Layer 8 of a small transformer language model trained on English Wikipedia (26 layers, counted from 0, width 128).
A neuron's activation on a vector x is SiLU(gate . x) times (in . x), where the dot is the dot product.

Input weights of the MLP neurons that the questions are about. A number n stands for (n - 500) times 0.00069.
n17 gate: 776 464 519 399 568 306 650 617 576 815 635 386 574 370 623 363 340 726 283 453 403 429 463 718 445 451 663 666 598 419 623 320 435 216 254 276 471 624 487 735 614 541 409 513 544 453 229 241 271 487 344 564 279 339 508 386 617 518 620 683 304 543 761 800 574 451 304 311 374 403 488 450 513 616 610 400 466 546 459 393 475 626 696 469 508 542 300 568 575 688 639 668 493 492 598 588 634 509 406 659 461 351 578 516 673 530 433 436 803 655 733 476 507 571 450 542 741 310 544 429 523 455 530 543 384 362 466 496
n154 gate: 598 460 466 611 467 613 516 428 560 493 326 552 572 323 626 290 231 459 442 454 468 340 493 303 470 557 559 609 606 500 602 438 341 392 463 530 593 438 646 713 490 662 565 546 584 521 345 447 449 487 458 714 497 402 407 383 625 469 784 507 754 513 696 579 486 453 595 459 657 546 527 313 467 339 637 172 595 431 439 571 361 670 607 526 335 494 619 467 601 422 459 277 406 432 517 392 310 513 484 431 421 557 403 481 538 626 415 487 584 361 606 418 564 685 386 530 476 329 438 506 411 627 310 323 407 561 627 483
n169 gate: 450 550 511 481 411 553 356 436 438 286 500 698 685 408 587 189 415 457 388 553 444 465 670 511 514 512 636 356 395 310 651 483 462 464 496 528 545 461 508 871 461 590 563 26 365 537 345 412 348 533 646 545 488 229 507 517 605 319 602 725 655 448 383 168 496 504 547 396 609 601 535 516 373 554 777 342 500 353 410 525 464 708 526 316 549 576 578 407 451 301 335 427 616 436 488 452 390 470 617 652 583 283 230 575 524 678 376 647 552 282 504 428 588 641 356 506 468 504 319 436 590 500 321 592 511 825 600 484
n172 gate: 620 371 664 356 521 368 507 490 493 634 480 415 467 381 587 382 742 602 448 493 545 428 584 472 357 572 692 544 377 541 654 324 477 340 544 455 442 508 363 329 359 421 330 489 609 557 553 376 621 623 417 451 434 371 589 668 643 313 619 477 554 596 713 363 365 417 645 516 381 556 597 515 781 496 417 350 512 548 355 424 444 587 410 281 348 497 402 484 563 327 493 437 503 483 605 476 525 483 353 322 477 364 434 713 551 725 361 336 765 789 657 402 407 574 426 393 397 253 457 381 470 719 643 731 524 507 470 387
n194 gate: 631 371 516 656 354 411 533 592 586 513 488 492 210 580 513 301 356 395 492 655 500 477 548 671 621 656 411 508 355 247 369 434 342 196 395 442 465 589 537 885 378 591 519 381 528 564 432 351 340 470 454 564 349 408 562 462 592 328 520 459 495 591 243 495 426 582 491 455 258 356 444 735 303 794 654 468 590 323 256 468 598 273 663 446 213 536 461 488 395 726 775 352 539 245 316 520 331 490 605 473 731 222 437 575 430 557 391 224 370 464 746 694 504 373 278 484 700 396 402 261 539 468 486 458 661 537 839 236
n195 gate: 652 477 638 508 360 344 536 515 504 500 419 421 465 582 538 496 555 562 318 474 650 616 569 784 524 352 672 587 588 401 334 492 272 531 379 561 259 497 464 685 446 435 512 307 360 403 627 530 372 601 639 532 223 419 627 434 694 268 392 580 582 594 469 572 362 436 389 490 520 409 708 484 467 359 433 451 585 593 324 368 523 470 357 540 533 613 374 412 489 661 473 661 678 606 557 636 322 477 493 590 411 225 284 453 357 610 518 572 587 731 835 341 457 734 516 407 286 466 406 354 444 409 401 602 232 651 559 384
n251 gate: 796 542 745 485 443 464 471 747 511 547 391 385 515 469 427 242 646 512 566 773 489 458 616 614 648 336 704 554 447 357 588 359 537 646 424 551 616 456 403 583 565 132 439 476 537 706 456 339 401 518 584 528 402 216 485 455 440 327 474 604 631 529 557 671 602 424 442 286 654 417 618 778 574 532 663 423 377 543 439 528 520 544 574 507 518 713 427 229 256 404 469 607 637 732 392 500 470 433 463 410 549 428 261 580 546 739 636 515 445 414 613 456 533 705 402 441 539 386 500 447 513 447 472 418 714 652 633 395
n280 gate: 299 497 506 535 387 530 416 375 550 484 366 532 506 604 446 459 533 574 536 497 518 549 465 406 509 560 513 422 579 442 533 785 558 729 517 489 489 478 473 300 701 617 364 510 483 580 487 491 445 623 546 697 529 491 582 521 450 536 453 643 643 319 265 401 629 557 583 434 130 451 500 468 647 929 474 564 466 406 487 633 617 512 592 552 397 453 630 590 580 479 398 549 452 369 580 407 543 456 466 484 412 417 576 618 266 482 451 450 418 559 424 632 489 345 513 484 701 446 558 544 635 582 616 585 563 413 555 690
n17 in: 673 385 364 514 629 427 435 474 453 443 509 388 614 412 490 537 380 538 366 431 516 438 604 572 365 500 374 568 449 574 753 433 610 408 274 363 619 620 540 567 596 579 610 395 760 677 339 557 374 561 526 597 574 414 363 459 269 477 523 475 386 301 593 531 390 326 324 364 419 393 432 185 400 569 596 598 590 375 651 550 328 550 573 385 415 538 469 409 642 388 531 518 574 618 486 413 586 521 351 605 718 668 533 644 545 592 526 544 829 449 560 566 349 670 510 396 483 388 515 412 511 550 600 438 289 561 582 476
n154 in: 411 487 503 424 588 394 418 552 368 493 538 445 539 641 606 576 645 458 500 478 586 552 564 579 420 248 664 703 571 666 360 555 562 631 391 486 443 573 500 276 596 395 425 362 386 551 397 603 593 527 573 571 474 300 546 593 591 309 431 527 558 282 666 614 452 535 529 569 408 487 516 490 517 446 573 575 405 633 478 617 529 531 525 574 555 622 660 489 331 537 465 730 503 457 561 590 457 417 148 274 531 547 589 296 497 548 475 547 424 574 459 395 503 537 581 500 304 316 452 366 484 377 400 561 521 503 714 371
n169 in: 284 497 417 541 443 552 512 552 601 424 509 309 477 526 429 733 355 545 637 500 589 471 490 790 497 350 281 427 580 558 580 638 548 530 412 509 324 580 362 497 352 564 398 470 344 399 334 494 635 512 445 349 592 589 409 503 559 702 424 533 517 388 442 307 558 319 632 434 569 371 525 552 434 389 394 456 571 432 394 366 546 413 644 611 473 491 798 506 676 571 404 596 577 644 391 656 478 456 386 418 622 527 414 421 510 494 485 604 523 571 438 395 613 475 464 472 438 671 562 459 560 667 517 698 633 663 374 552
n172 in: 471 550 585 435 438 627 410 369 506 644 462 304 410 460 575 578 675 422 537 497 466 569 353 477 348 574 424 441 667 528 636 654 249 427 611 529 592 432 581 537 488 461 414 534 667 563 488 392 561 514 602 497 445 583 551 689 670 410 342 341 408 503 381 450 301 494 369 536 328 361 453 482 577 541 497 408 409 609 536 544 680 489 611 443 460 500 438 616 660 603 411 503 545 460 801 489 667 486 692 555 487 432 503 500 518 541 429 456 420 561 404 629 426 465 421 447 552 706 510 454 519 426 481 652 596 489 391 494
n194 in: 512 400 457 724 377 553 548 548 470 224 297 918 488 428 488 226 440 465 507 657 493 445 508 541 556 345 536 441 382 211 436 425 346 297 432 707 697 338 508 500 461 605 637 320 374 320 609 618 416 560 556 659 504 672 437 408 479 421 465 541 654 633 523 474 331 373 488 460 368 351 342 563 517 488 694 393 398 449 345 427 476 294 552 422 485 522 694 503 324 526 718 504 413 440 278 383 511 376 624 568 611 208 478 640 402 284 429 358 356 489 496 541 567 579 255 477 571 538 425 387 554 411 480 210 551 544 699 457
n195 in: 529 483 603 507 324 463 427 468 500 441 441 503 277 590 581 500 555 612 407 571 522 615 544 702 533 253 541 427 469 485 441 355 224 503 471 667 408 327 440 507 456 530 371 496 435 401 462 598 551 581 587 574 462 548 682 677 444 394 565 560 363 631 466 654 328 353 659 555 431 343 520 476 428 419 549 214 644 312 426 451 486 500 374 403 603 522 436 610 448 519 594 476 620 529 534 547 373 382 494 472 447 226 326 573 415 472 571 620 455 753 699 442 457 578 199 433 332 390 449 383 508 494 476 575 443 396 294 507
n251 in: 669 440 688 443 536 340 566 590 577 487 522 407 485 397 555 605 462 421 480 611 428 441 543 677 745 482 801 686 377 395 535 474 516 562 400 468 637 447 611 466 558 385 345 449 464 625 667 402 458 406 538 462 519 424 523 520 511 486 558 608 318 606 612 530 636 343 527 490 578 528 548 522 474 494 563 629 600 626 373 421 516 459 459 550 575 525 512 441 313 343 388 497 644 590 427 534 453 590 471 497 481 380 311 509 653 663 581 527 491 477 534 579 330 757 478 511 562 437 500 519 396 461 541 368 609 597 628 567
n280 in: 435 382 459 657 547 458 597 617 617 554 513 437 469 420 486 590 531 545 534 495 460 534 497 558 604 301 511 526 449 570 491 548 521 517 333 539 419 527 692 477 478 500 420 602 590 611 644 565 602 502 431 445 477 337 655 500 610 687 487 535 589 395 428 469 653 492 525 574 426 580 627 463 330 632 549 553 498 500 536 477 560 462 580 308 492 636 522 588 529 551 689 571 460 452 328 529 704 445 556 423 667 636 548 540 388 655 519 464 577 451 561 382 486 627 531 514 774 349 411 444 516 492 633 612 416 628 500 360

Each question shows a token from some text and the vector x that enters the MLP there. A number n stands for (n - 500) times 0.0089.

"ain": 427 475 516 381 416 486 642 533 402 611 560 537 508 459 589 369 465 403 483 339 298 500 420 615 657 464 572 548 400 496 405 582 644 738 330 551 510 501 452 461 643 536 539 173 572 590 565 538 473 442 550 782 402 511 660 750 420 488 602 364 523 517 532 527 383 445 382 698 616 498 488 593 535 340 564 504 595 514 383 357 366 611 450 478 616 454 459 505 577 490 415 503 590 546 464 611 519 575 452 575 505 568 455 405 640 485 556 498 422 448 616 448 487 631 455 536 389 591 314 595 511 365 293 448 371 574 429 583
Which of these neurons fires most? n195

"20": 374 471 514 567 439 479 562 576 365 467 524 477 545 456 451 694 506 484 391 519 460 501 735 536 633 484 486 572 497 500 392 488 498 549 481 543 506 498 419 595 518 593 597 498 528 658 477 469 468 426 444 412 452 559 585 562 417 336 634 382 503 464 578 507 625 538 542 757 608 566 514 570 394 230 460 445 561 489 511 328 430 504 449 609 585 464 578 562 478 522 373 545 539 577 444 529 382 573 494 516 367 546 477 519 481 539 632 560 548 552 599 544 339 732 476 495 489 561 400 432 443 358 513 499 399 541 373 573
The most active neuron and its activation: n195, at about 2

" from": 392 310 476 566 417 461 495 520 392 432 598 584 525 487 475 601 488 415 583 528 426 501 631 416 514 536 497 459 580 518 529 433 500 604 354 519 510 502 430 304 501 450 456 388 606 664 530 493 546 391 576 509 596 458 500 577 407 641 783 465 438 497 506 442 582 442 538 530 508 420 365 398 484 460 445 653 702 476 578 442 627 399 399 517 450 523 542 499 535 457 607 397 492 508 490 454 562 608 488 540 508 223 509 648 557 578 604 546 659 535 468 561 514 638 361 565 511 464 782 517 503 408 375 569 586 432 489 606
Which of these neurons fires most? n154

"or": 429 368 473 489 650 474 612 480 666 401 528 546 533 531 377 416 456 502 627 472 551 500 314 426 527 498 468 628 458 517 679 400 481 511 750 545 485 499 501 399 263 357 451 431 555 526 743 551 534 377 341 301 467 466 572 511 616 509 632 351 392 603 480 647 449 494 342 598 702 566 473 390 385 328 411 423 471 506 546 352 545 547 473 446 546 522 556 483 380 528 411 526 451 463 430 599 665 522 461 487 394 668 539 415 409 547 514 542 435 399 417 493 496 485 642 579 445 533 731 593 391 392 647 457 498 598 605 602
Which of these neurons fires most? n195

" A": 421 597 571 446 619 557 529 601 307 499 540 551 530 532 381 313 537 518 603 426 474 500 358 535 699 507 477 460 537 518 412 439 430 550 423 506 522 497 499 472 609 442 485 520 431 539 462 507 483 348 550 605 346 440 662 510 516 443 603 426 463 567 560 558 595 439 554 611 488 591 383 343 645 394 546 370 478 554 574 365 557 576 573 501 522 485 541 527 497 582 370 587 492 376 528 560 592 562 491 569 397 608 565 476 525 510 538 389 527 523 467 494 585 459 562 617 228 548 253 564 450 380 677 470 630 490 436 589
Which three neurons fire most, strongest first? n169, n194, n280

":": 452 258 530 590 696 531 456 439 783 530 490 529 546 486 537 744 363 565 446 443 669 501 699 492 484 497 511 527 510 492 471 592 496 507 623 510 526 497 596 386 397 603 464 491 509 638 393 563 472 469 611 474 611 611 573 452 514 395 544 508 519 554 536 376 521 513 489 554 365 421 404 370 426 320 516 548 577 441 519 523 422 479 344 450 519 408 511 558 458 546 461 530 501 535 453 519 564 554 537 562 468 377 483 505 595 435 481 395 510 510 440 595 506 528 496 512 644 618 460 505 550 483 438 428 418 293 411 602
Which of these neurons fires most? n154

"s": 512 514 506 512 656 474 543 507 422 597 590 430 592 573 530 575 509 585 425 508 624 500 439 388 392 590 422 503 529 524 562 515 513 589 538 452 512 502 537 270 415 637 330 508 501 530 570 499 505 323 508 380 476 485 623 628 614 504 500 364 531 360 571 543 611 509 462 477 481 480 320 507 437 618 280 611 542 483 533 324 382 558 439 535 437 450 564 462 699 447 522 513 477 441 613 460 370 663 537 485 569 457 478 526 417 565 471 515 443 493 446 537 500 552 696 543 515 606 449 536 483 581 447 561 476 458 516 550
Which three neurons fire most, strongest first? n194, n195, n172

"5": 504 271 518 582 492 438 549 440 566 571 543 478 603 577 601 410 522 464 447 330 384 501 494 480 410 530 512 512 498 514 607 403 529 592 443 471 486 504 378 632 519 593 639 404 476 606 649 633 490 446 411 457 408 498 421 432 744 479 738 566 472 696 500 572 513 539 572 712 406 583 572 445 481 362 503 587 486 478 531 413 476 542 465 536 477 438 562 553 518 532 399 530 439 386 525 486 464 518 499 621 445 576 442 497 456 457 433 412 474 455 562 600 524 485 547 531 368 584 402 529 443 493 522 459 444 452 470 573
The most active neuron and its activation: n280, at about 0.085

"4": 407 451 510 566 525 422 566 466 514 630 536 438 556 534 728 429 462 385 448 367 450 501 414 552 343 489 495 506 531 514 672 439 486 555 447 470 492 504 423 555 483 583 555 462 518 522 636 617 427 436 450 485 369 456 488 457 778 441 721 596 487 656 431 596 523 501 436 714 354 565 547 426 487 438 509 613 464 457 569 545 489 545 414 580 484 418 506 555 528 549 395 568 455 345 497 486 523 521 463 535 411 597 487 471 452 504 496 553 541 484 568 590 470 525 601 529 381 530 330 531 433 386 585 510 459 458 492 491
Which three neurons fire most, strongest first? n154, n194, n17

"z": 680 411 545 282 682 499 523 559 77 466 507 413 579 618 496 594 494 458 431 303 399 500 357 558 663 634 368 537 419 483 315 682 556 597 520 498 526 499 440 385 528 653 354 525 538 718 495 482 447 361 609 524 438 612 494 537 459 500 295 624 593 553 384 331 522 355 374 545 523 573 432 675 371 499 333 568 529 400 454 589 553 404 491 509 481 395 530 513 510 515 499 503 543 614 545 539 512 563 418 649 691 250 432 451 552 568 626 521 481 468 475 598 464 457 476 567 738 557 349 565 434 557 547 512 475 590 488 669
The most active neuron and its activation: n154, at about 0.13

" |\n\n": 547 467 538 337 813 517 472 548 268 670 447 663 351 572 537 762 500 470 566 401 672 500 383 459 532 521 567 573 474 510 357 417 578 367 681 510 502 492 454 471 629 593 654 477 442 589 485 441 548 470 562 572 641 449 426 589 495 424 428 310 340 294 639 648 477 509 622 666 427 582 470 509 373 248 405 493 475 429 606 548 641 463 419 679 487 542 545 492 544 491 398 713 464 444 499 554 543 553 620 654 353 584 536 590 500 428 539 358 563 414 490 424 618 473 380 514 532 550 223 545 565 478 667 538 516 274 524 623
Which of these neurons fires most? n194

"22": 541 293 532 507 491 433 514 470 704 446 554 491 492 613 605 351 522 439 400 440 615 501 691 543 582 516 509 479 546 518 499 401 477 633 340 501 511 505 516 487 589 661 629 522 537 565 616 497 512 413 467 533 378 464 620 607 610 412 436 410 473 655 485 499 456 465 442 748 315 462 516 466 520 433 455 540 488 543 564 529 499 521 452 533 440 430 637 566 553 532 285 710 538 475 473 617 528 525 477 560 369 449 452 528 544 481 523 545 475 599 621 516 410 605 503 533 559 449 392 522 399 278 487 634 404 501 427 552
The most active neuron and its activation: n195, at about 2.9

" D": 735 483 524 609 545 534 545 509 343 495 530 531 517 564 519 343 668 496 523 507 377 500 703 512 667 551 520 368 460 483 451 534 538 651 578 505 537 493 625 328 617 478 513 549 594 512 621 398 619 307 600 597 436 637 638 538 510 513 722 406 490 511 452 433 454 455 564 637 374 512 542 495 551 515 485 613 437 492 618 547 513 508 539 463 521 475 503 513 574 480 521 553 516 403 534 434 435 576 513 619 579 382 510 499 541 479 589 465 565 457 426 554 491 515 442 605 590 603 382 507 445 445 461 442 456 567 477 553
The most active neuron and its activation: n154, at about 0.13

".\n\n": 619 493 495 319 723 511 512 513 315 589 448 686 378 563 579 735 461 483 528 558 615 501 365 417 508 535 529 528 502 514 324 300 588 260 502 496 492 494 422 525 644 540 574 529 463 547 553 476 451 405 397 589 598 554 430 521 516 456 386 446 402 412 622 594 520 500 655 677 497 537 415 400 367 273 479 552 489 432 526 516 587 512 411 667 487 545 515 516 479 498 456 589 472 424 443 544 500 564 547 621 365 466 551 659 541 459 513 361 553 423 516 401 608 482 408 534 601 518 280 501 570 502 564 458 598 281 511 594
Which three neurons fire most, strongest first? n169, n280, n172

" |": 390 445 475 505 615 515 529 426 412 499 448 456 500 453 477 560 507 355 468 369 578 501 484 527 466 528 442 487 485 504 604 594 468 378 452 504 495 499 510 378 421 528 506 429 460 530 444 459 632 467 575 500 457 582 482 479 550 485 501 441 479 376 450 489 506 504 649 530 468 496 567 448 447 455 522 528 690 528 413 479 520 466 480 511 499 437 550 586 421 472 461 542 485 546 466 508 618 554 537 501 498 445 606 509 607 313 611 415 556 629 501 592 626 513 403 584 487 476 518 527 531 556 567 469 460 453 461 523
Which of these neurons fires most? n251

"ry": 529 271 574 328 425 472 527 468 876 445 601 542 500 461 439 435 379 593 549 439 430 500 522 512 625 437 576 515 450 502 569 496 633 502 512 501 486 501 500 352 492 635 426 459 547 426 617 536 407 361 427 542 472 464 518 607 516 628 624 457 537 671 540 444 391 547 482 794 453 540 490 571 570 547 334 479 542 539 324 319 422 420 466 498 530 508 545 529 672 496 395 661 509 503 531 622 546 609 504 574 503 470 482 518 523 515 504 384 316 592 542 439 498 479 331 575 495 529 588 570 437 405 451 668 341 569 406 600
Which two neurons fire most, strongest first? n195, n154

"en": 623 253 488 338 538 468 501 474 410 414 506 474 664 633 405 472 619 621 500 508 514 500 458 353 616 557 526 558 380 523 437 606 657 428 801 499 507 502 534 291 393 688 371 687 577 514 471 543 536 365 469 434 541 249 347 556 482 602 539 592 537 429 573 385 547 490 195 488 525 607 597 522 511 417 291 460 494 470 583 356 490 431 402 436 567 468 502 501 546 508 335 652 524 539 522 597 523 595 486 491 406 603 413 371 537 526 461 496 342 531 478 471 446 509 284 584 502 488 565 518 438 480 621 524 479 552 400 464
Which of these neurons fires most? n194

" ": 444 413 511 423 649 537 499 410 355 576 493 523 534 461 513 644 563 441 531 437 472 501 448 500 485 536 542 456 515 514 529 548 518 494 633 501 524 495 417 420 392 567 469 482 448 526 558 583 571 486 388 636 469 564 605 553 415 552 580 454 449 577 482 517 478 505 644 670 472 489 413 487 415 389 413 359 528 462 604 547 572 596 573 494 650 442 526 679 426 466 397 519 518 426 468 451 548 478 466 476 389 436 467 535 462 541 591 544 543 519 491 553 256 442 443 497 476 434 430 520 505 484 484 597 500 441 282 473
Which of these neurons fires most? n172

"8": 490 291 547 580 476 447 574 453 364 484 519 444 597 633 483 513 629 432 458 427 432 501 523 417 527 492 500 498 495 518 554 377 517 580 493 471 492 503 370 576 509 553 591 492 480 551 588 483 535 425 456 473 378 496 390 316 681 457 623 491 407 685 456 559 518 485 626 675 362 573 556 442 499 372 503 656 485 376 588 489 500 529 449 492 498 444 626 565 479 497 463 558 454 455 532 481 410 530 510 607 435 486 394 490 491 465 479 494 542 436 553 600 440 514 549 539 331 565 337 538 413 556 467 391 508 485 448 621
Which of these neurons fires most? n280

"B": 265 309 539 577 440 551 507 536 604 446 424 470 571 412 545 335 586 323 436 378 426 500 328 573 605 625 392 485 531 490 436 524 408 540 471 504 524 493 564 578 601 619 389 460 487 528 481 646 584 362 659 568 284 418 689 315 612 612 547 252 551 632 636 417 514 421 355 621 491 580 473 412 483 217 512 440 435 363 501 593 313 496 516 446 534 460 595 537 460 516 486 565 485 336 521 482 696 557 534 565 451 740 539 496 524 520 535 496 516 557 456 521 539 574 516 588 422 487 398 500 455 529 724 557 599 544 451 486
Which three neurons fire most, strongest first? n251, n195, n17

"oun": 281 483 523 434 347 464 683 520 454 466 522 479 727 531 581 621 411 552 685 365 339 500 606 379 433 360 354 588 449 548 757 525 511 719 661 530 493 498 515 630 452 315 407 301 350 760 521 487 735 466 541 446 589 357 562 709 586 471 891 353 416 496 446 647 371 568 505 739 527 527 509 438 671 458 515 500 483 510 706 149 485 579 534 415 430 509 609 483 449 440 384 473 501 575 532 584 418 522 500 508 567 703 476 450 413 568 508 458 590 421 528 341 585 393 491 532 325 483 416 593 495 727 378 544 557 554 494 652
Which two neurons fire most, strongest first? n169, n154

" Count": 598 527 468 449 638 469 537 467 313 364 527 518 312 786 678 553 507 546 479 324 352 500 502 349 532 558 531 467 427 523 508 629 510 676 489 539 500 501 533 629 516 376 650 346 454 528 774 511 438 404 521 622 300 631 469 551 451 419 682 215 537 356 405 360 437 467 348 590 605 613 475 537 563 417 708 551 467 476 715 678 476 566 476 608 614 468 459 510 360 365 352 488 517 565 418 492 422 551 511 706 455 646 593 686 565 516 502 436 639 502 441 482 479 436 628 530 742 479 783 482 467 469 577 448 382 663 495 431
Which of these neurons fires most? n195

"|---|---": 633 523 538 575 483 512 605 592 509 481 481 584 630 475 408 559 532 445 561 610 569 501 459 461 616 477 345 563 449 526 672 450 510 324 577 491 505 493 422 446 552 329 214 466 524 528 460 569 345 424 426 278 447 638 448 582 504 426 748 422 567 613 531 473 590 515 420 727 620 553 565 399 575 148 381 525 483 561 683 292 536 520 524 542 538 398 601 605 477 488 429 536 466 444 518 413 415 497 519 602 281 537 522 679 487 481 654 449 537 411 507 553 471 506 659 483 470 562 683 574 430 532 428 511 599 626 455 789
Which of these neurons fires most? n280

"od": 386 490 517 270 529 467 634 483 221 320 463 406 421 544 538 655 545 497 472 508 379 500 645 542 667 495 443 464 439 500 433 837 528 613 515 544 475 498 523 222 751 652 371 483 550 559 598 492 797 416 381 585 419 467 594 397 408 741 398 255 446 425 383 398 596 384 413 635 565 549 504 402 476 650 336 458 461 513 502 534 733 442 430 466 487 463 660 490 551 519 420 514 552 570 459 545 463 520 445 667 536 415 517 432 546 528 667 689 605 485 410 579 430 447 535 547 516 648 323 516 465 481 598 642 421 728 372 501
Which of these neurons fires most? n280

" T": 492 487 506 602 395 524 432 451 698 500 479 521 428 498 594 426 434 454 469 325 462 500 443 575 585 592 663 414 566 480 542 510 552 690 545 523 548 490 564 423 592 566 539 579 538 516 523 400 512 301 613 594 400 411 585 622 593 493 697 401 480 421 461 384 509 478 459 602 394 592 439 456 482 457 421 331 468 479 408 472 404 509 552 524 498 484 481 530 578 434 433 489 527 404 535 499 617 573 556 547 405 420 565 465 558 486 436 519 521 466 455 530 492 532 375 608 477 502 456 555 460 451 498 551 496 452 524 596
The most active neuron and its activation: n172, at about 0.13

"ts": 474 348 476 546 679 412 579 543 362 556 610 455 429 519 516 568 405 550 459 591 607 500 498 392 486 554 421 502 505 529 567 494 617 599 531 474 494 506 569 352 430 607 361 610 540 591 458 397 445 356 420 407 502 260 529 417 557 520 513 318 415 384 594 575 533 530 435 510 476 545 395 477 387 554 318 586 580 500 615 449 393 530 470 515 501 486 528 449 626 458 428 520 504 461 531 537 452 682 512 580 516 483 476 580 565 581 457 490 589 564 534 533 438 544 693 550 587 495 284 565 477 475 466 593 459 461 538 423
Which three neurons fire most, strongest first? n17, n194, n195

"6": 465 374 505 598 550 447 599 462 386 550 489 468 526 622 557 369 507 411 455 399 406 501 503 476 438 482 490 541 445 510 623 398 566 512 388 469 486 505 448 577 543 628 537 499 469 590 560 557 420 433 377 558 464 481 365 288 681 506 637 531 523 621 491 621 541 529 636 688 383 578 565 440 434 423 525 621 522 427 499 503 553 484 482 524 501 447 590 575 525 584 325 557 456 391 486 482 403 543 512 617 495 512 435 445 499 454 475 438 482 433 605 585 468 500 464 545 359 581 227 546 428 501 469 427 478 475 456 568
Which of these neurons fires most? n172

"19": 518 458 565 650 494 469 542 476 445 382 495 452 510 585 432 617 486 399 428 524 599 501 716 454 564 409 584 552 502 502 444 356 540 462 440 513 502 502 429 517 561 643 541 472 435 607 534 440 556 451 522 427 361 547 491 398 510 353 421 519 434 691 447 424 559 495 513 768 437 501 470 578 562 372 561 549 496 515 602 421 535 555 434 505 487 457 512 593 426 519 451 566 515 615 540 484 523 511 567 495 363 478 402 542 477 540 649 541 453 539 567 478 324 603 593 499 614 468 375 441 418 391 585 498 392 507 412 582
Which two neurons fire most, strongest first? n195, n251

"c": 375 418 468 415 651 497 667 382 414 522 497 438 427 589 847 501 515 519 458 380 439 500 517 411 287 545 403 572 373 478 528 478 397 545 709 544 478 495 572 312 473 576 504 450 639 493 659 548 652 405 526 514 454 553 482 406 533 337 780 259 387 406 533 459 323 485 318 659 577 543 363 543 275 339 605 668 438 444 657 516 536 552 409 449 552 525 464 435 419 394 482 386 531 442 553 473 467 540 560 596 562 716 535 441 519 475 511 585 468 498 454 561 495 372 404 564 378 581 371 617 451 635 434 432 460 511 420 617
The most active neuron and its activation: n169, at about 0.31

" G": 619 461 543 637 670 514 508 529 544 462 445 467 479 459 523 529 669 497 436 398 544 500 464 399 596 553 631 444 533 476 241 430 546 523 416 493 525 493 518 522 651 581 515 487 495 552 529 399 519 312 607 597 355 358 425 514 536 415 707 399 439 398 503 371 566 430 470 598 531 591 530 396 386 333 393 581 497 405 450 576 561 554 555 522 495 485 529 540 420 423 512 516 486 415 522 548 529 523 483 584 364 331 589 509 558 437 460 740 548 477 462 588 525 532 524 612 365 476 395 537 443 475 482 517 528 477 482 628
The most active neuron and its activation: n154, at about 0.31

" on": 513 438 429 630 421 441 513 518 499 489 525 545 521 556 468 524 457 472 567 687 516 500 703 363 527 480 424 463 525 539 568 458 495 634 513 539 499 505 487 281 578 444 555 303 636 576 482 534 502 419 570 565 715 521 586 504 503 589 823 457 404 337 465 449 566 526 571 661 639 455 417 403 587 277 381 697 680 690 538 337 560 390 500 525 463 544 424 513 447 529 472 395 532 495 495 505 534 604 583 551 438 489 498 590 474 543 689 455 683 430 473 551 567 539 509 547 586 465 467 499 504 451 288 324 622 423 387 635
The most active neuron and its activation: n172, at about 0.22

" November": 382 357 473 653 461 480 531 446 286 418 461 442 366 624 518 598 399 466 492 433 439 501 526 505 515 420 391 564 490 507 420 566 519 414 27 497 506 502 468 594 608 676 484 634 562 540 435 538 418 413 496 523 690 441 436 529 513 411 629 440 468 312 540 708 513 427 428 631 673 474 331 474 496 430 226 720 631 446 691 234 540 467 402 526 531 467 507 535 459 453 550 441 460 533 481 510 509 581 502 672 628 199 513 566 421 550 539 383 570 567 604 534 507 728 453 555 527 309 602 526 475 438 411 435 551 504 497 588
Which of these neurons fires most? n17

" |\n": 654 358 540 427 536 552 463 601 364 660 520 534 426 544 534 504 577 390 677 377 453 501 476 414 560 516 472 566 515 526 605 594 590 381 470 494 474 494 485 515 559 488 275 540 612 600 600 514 376 423 545 585 505 738 564 395 499 646 472 394 481 533 465 553 437 471 539 720 607 498 484 487 488 461 351 496 513 561 362 647 475 489 549 540 465 443 390 515 595 527 436 552 470 457 487 509 572 606 490 515 542 490 569 704 626 462 383 436 645 475 496 486 634 512 521 525 494 485 540 502 550 525 621 471 619 509 454 567
Which of these neurons fires most? n172

" B": 439 296 535 562 531 554 453 534 433 478 453 505 560 495 538 328 601 425 498 410 393 500 396 539 484 593 558 478 516 466 453 440 486 553 437 533 535 490 518 395 576 533 467 583 537 440 561 537 622 312 686 514 337 385 667 386 505 522 669 378 628 569 588 523 505 472 423 586 470 580 453 361 457 460 561 379 432 386 467 526 493 533 554 499 555 499 552 502 468 453 476 534 501 373 540 524 667 569 523 552 432 658 492 596 470 550 515 449 590 523 476 574 469 557 429 608 351 547 395 542 468 425 597 556 585 447 547 543
Which of these neurons fires most? n154

"anc": 195 309 418 446 359 489 636 355 234 429 447 537 547 602 368 368 441 489 420 497 413 500 685 406 591 523 529 492 399 473 436 703 498 377 426 582 484 497 574 458 516 701 398 523 455 471 684 577 651 457 427 728 356 589 535 229 384 662 474 398 440 455 338 341 590 472 387 545 462 578 441 393 514 526 488 664 527 477 410 555 478 536 397 497 516 501 739 479 450 394 493 390 534 613 419 530 571 529 495 712 436 645 617 450 532 561 707 642 354 534 427 548 416 580 449 529 608 646 303 491 488 487 655 449 377 532 460 570
Which of these neurons fires most? n280

"===\n\n": 742 527 516 313 706 506 497 513 383 513 469 677 257 633 618 715 455 491 540 511 660 501 487 491 556 553 491 548 466 509 373 402 662 358 517 502 494 494 480 430 642 536 558 581 540 571 514 470 484 392 493 513 582 517 413 512 474 425 456 505 481 402 498 648 478 481 566 706 383 527 461 421 397 267 411 516 462 402 610 464 623 507 397 649 482 521 511 521 569 452 544 610 467 435 459 536 520 572 546 648 396 457 529 622 491 479 513 395 570 422 539 429 583 503 365 515 706 517 277 491 577 472 554 374 491 249 530 589
The most active neuron and its activation: n169, at about 0.31

"l": 311 400 483 403 570 542 565 448 496 371 468 507 623 354 600 538 534 404 480 467 385 500 432 447 467 610 597 494 408 493 649 547 367 361 575 449 560 493 628 488 431 736 577 377 530 441 518 492 538 409 677 594 682 519 468 593 488 445 650 499 415 633 539 522 315 519 328 561 314 533 606 538 635 333 351 456 436 437 426 482 574 499 455 477 432 462 741 469 576 428 477 646 501 517 580 538 484 570 499 424 591 584 499 424 493 508 776 408 373 399 479 483 502 613 462 561 326 518 523 569 474 605 711 339 543 476 517 477
The most active neuron and its activation: n172, at about 0.26

" I": 418 542 535 454 530 569 468 519 693 486 535 487 474 645 682 548 375 509 600 359 413 500 488 572 578 584 402 374 561 529 287 476 455 601 718 474 511 499 530 682 555 487 538 503 445 416 447 377 458 368 520 581 361 420 660 485 633 362 971 385 338 463 357 384 574 549 523 733 587 586 526 422 569 421 433 575 511 584 490 473 459 466 670 481 502 489 441 545 407 609 457 571 433 354 498 536 574 580 531 671 464 565 660 488 515 555 514 427 356 519 479 399 564 354 498 570 458 414 332 459 487 436 492 437 472 519 416 554
The most active neuron and its activation: n251, at about 0.15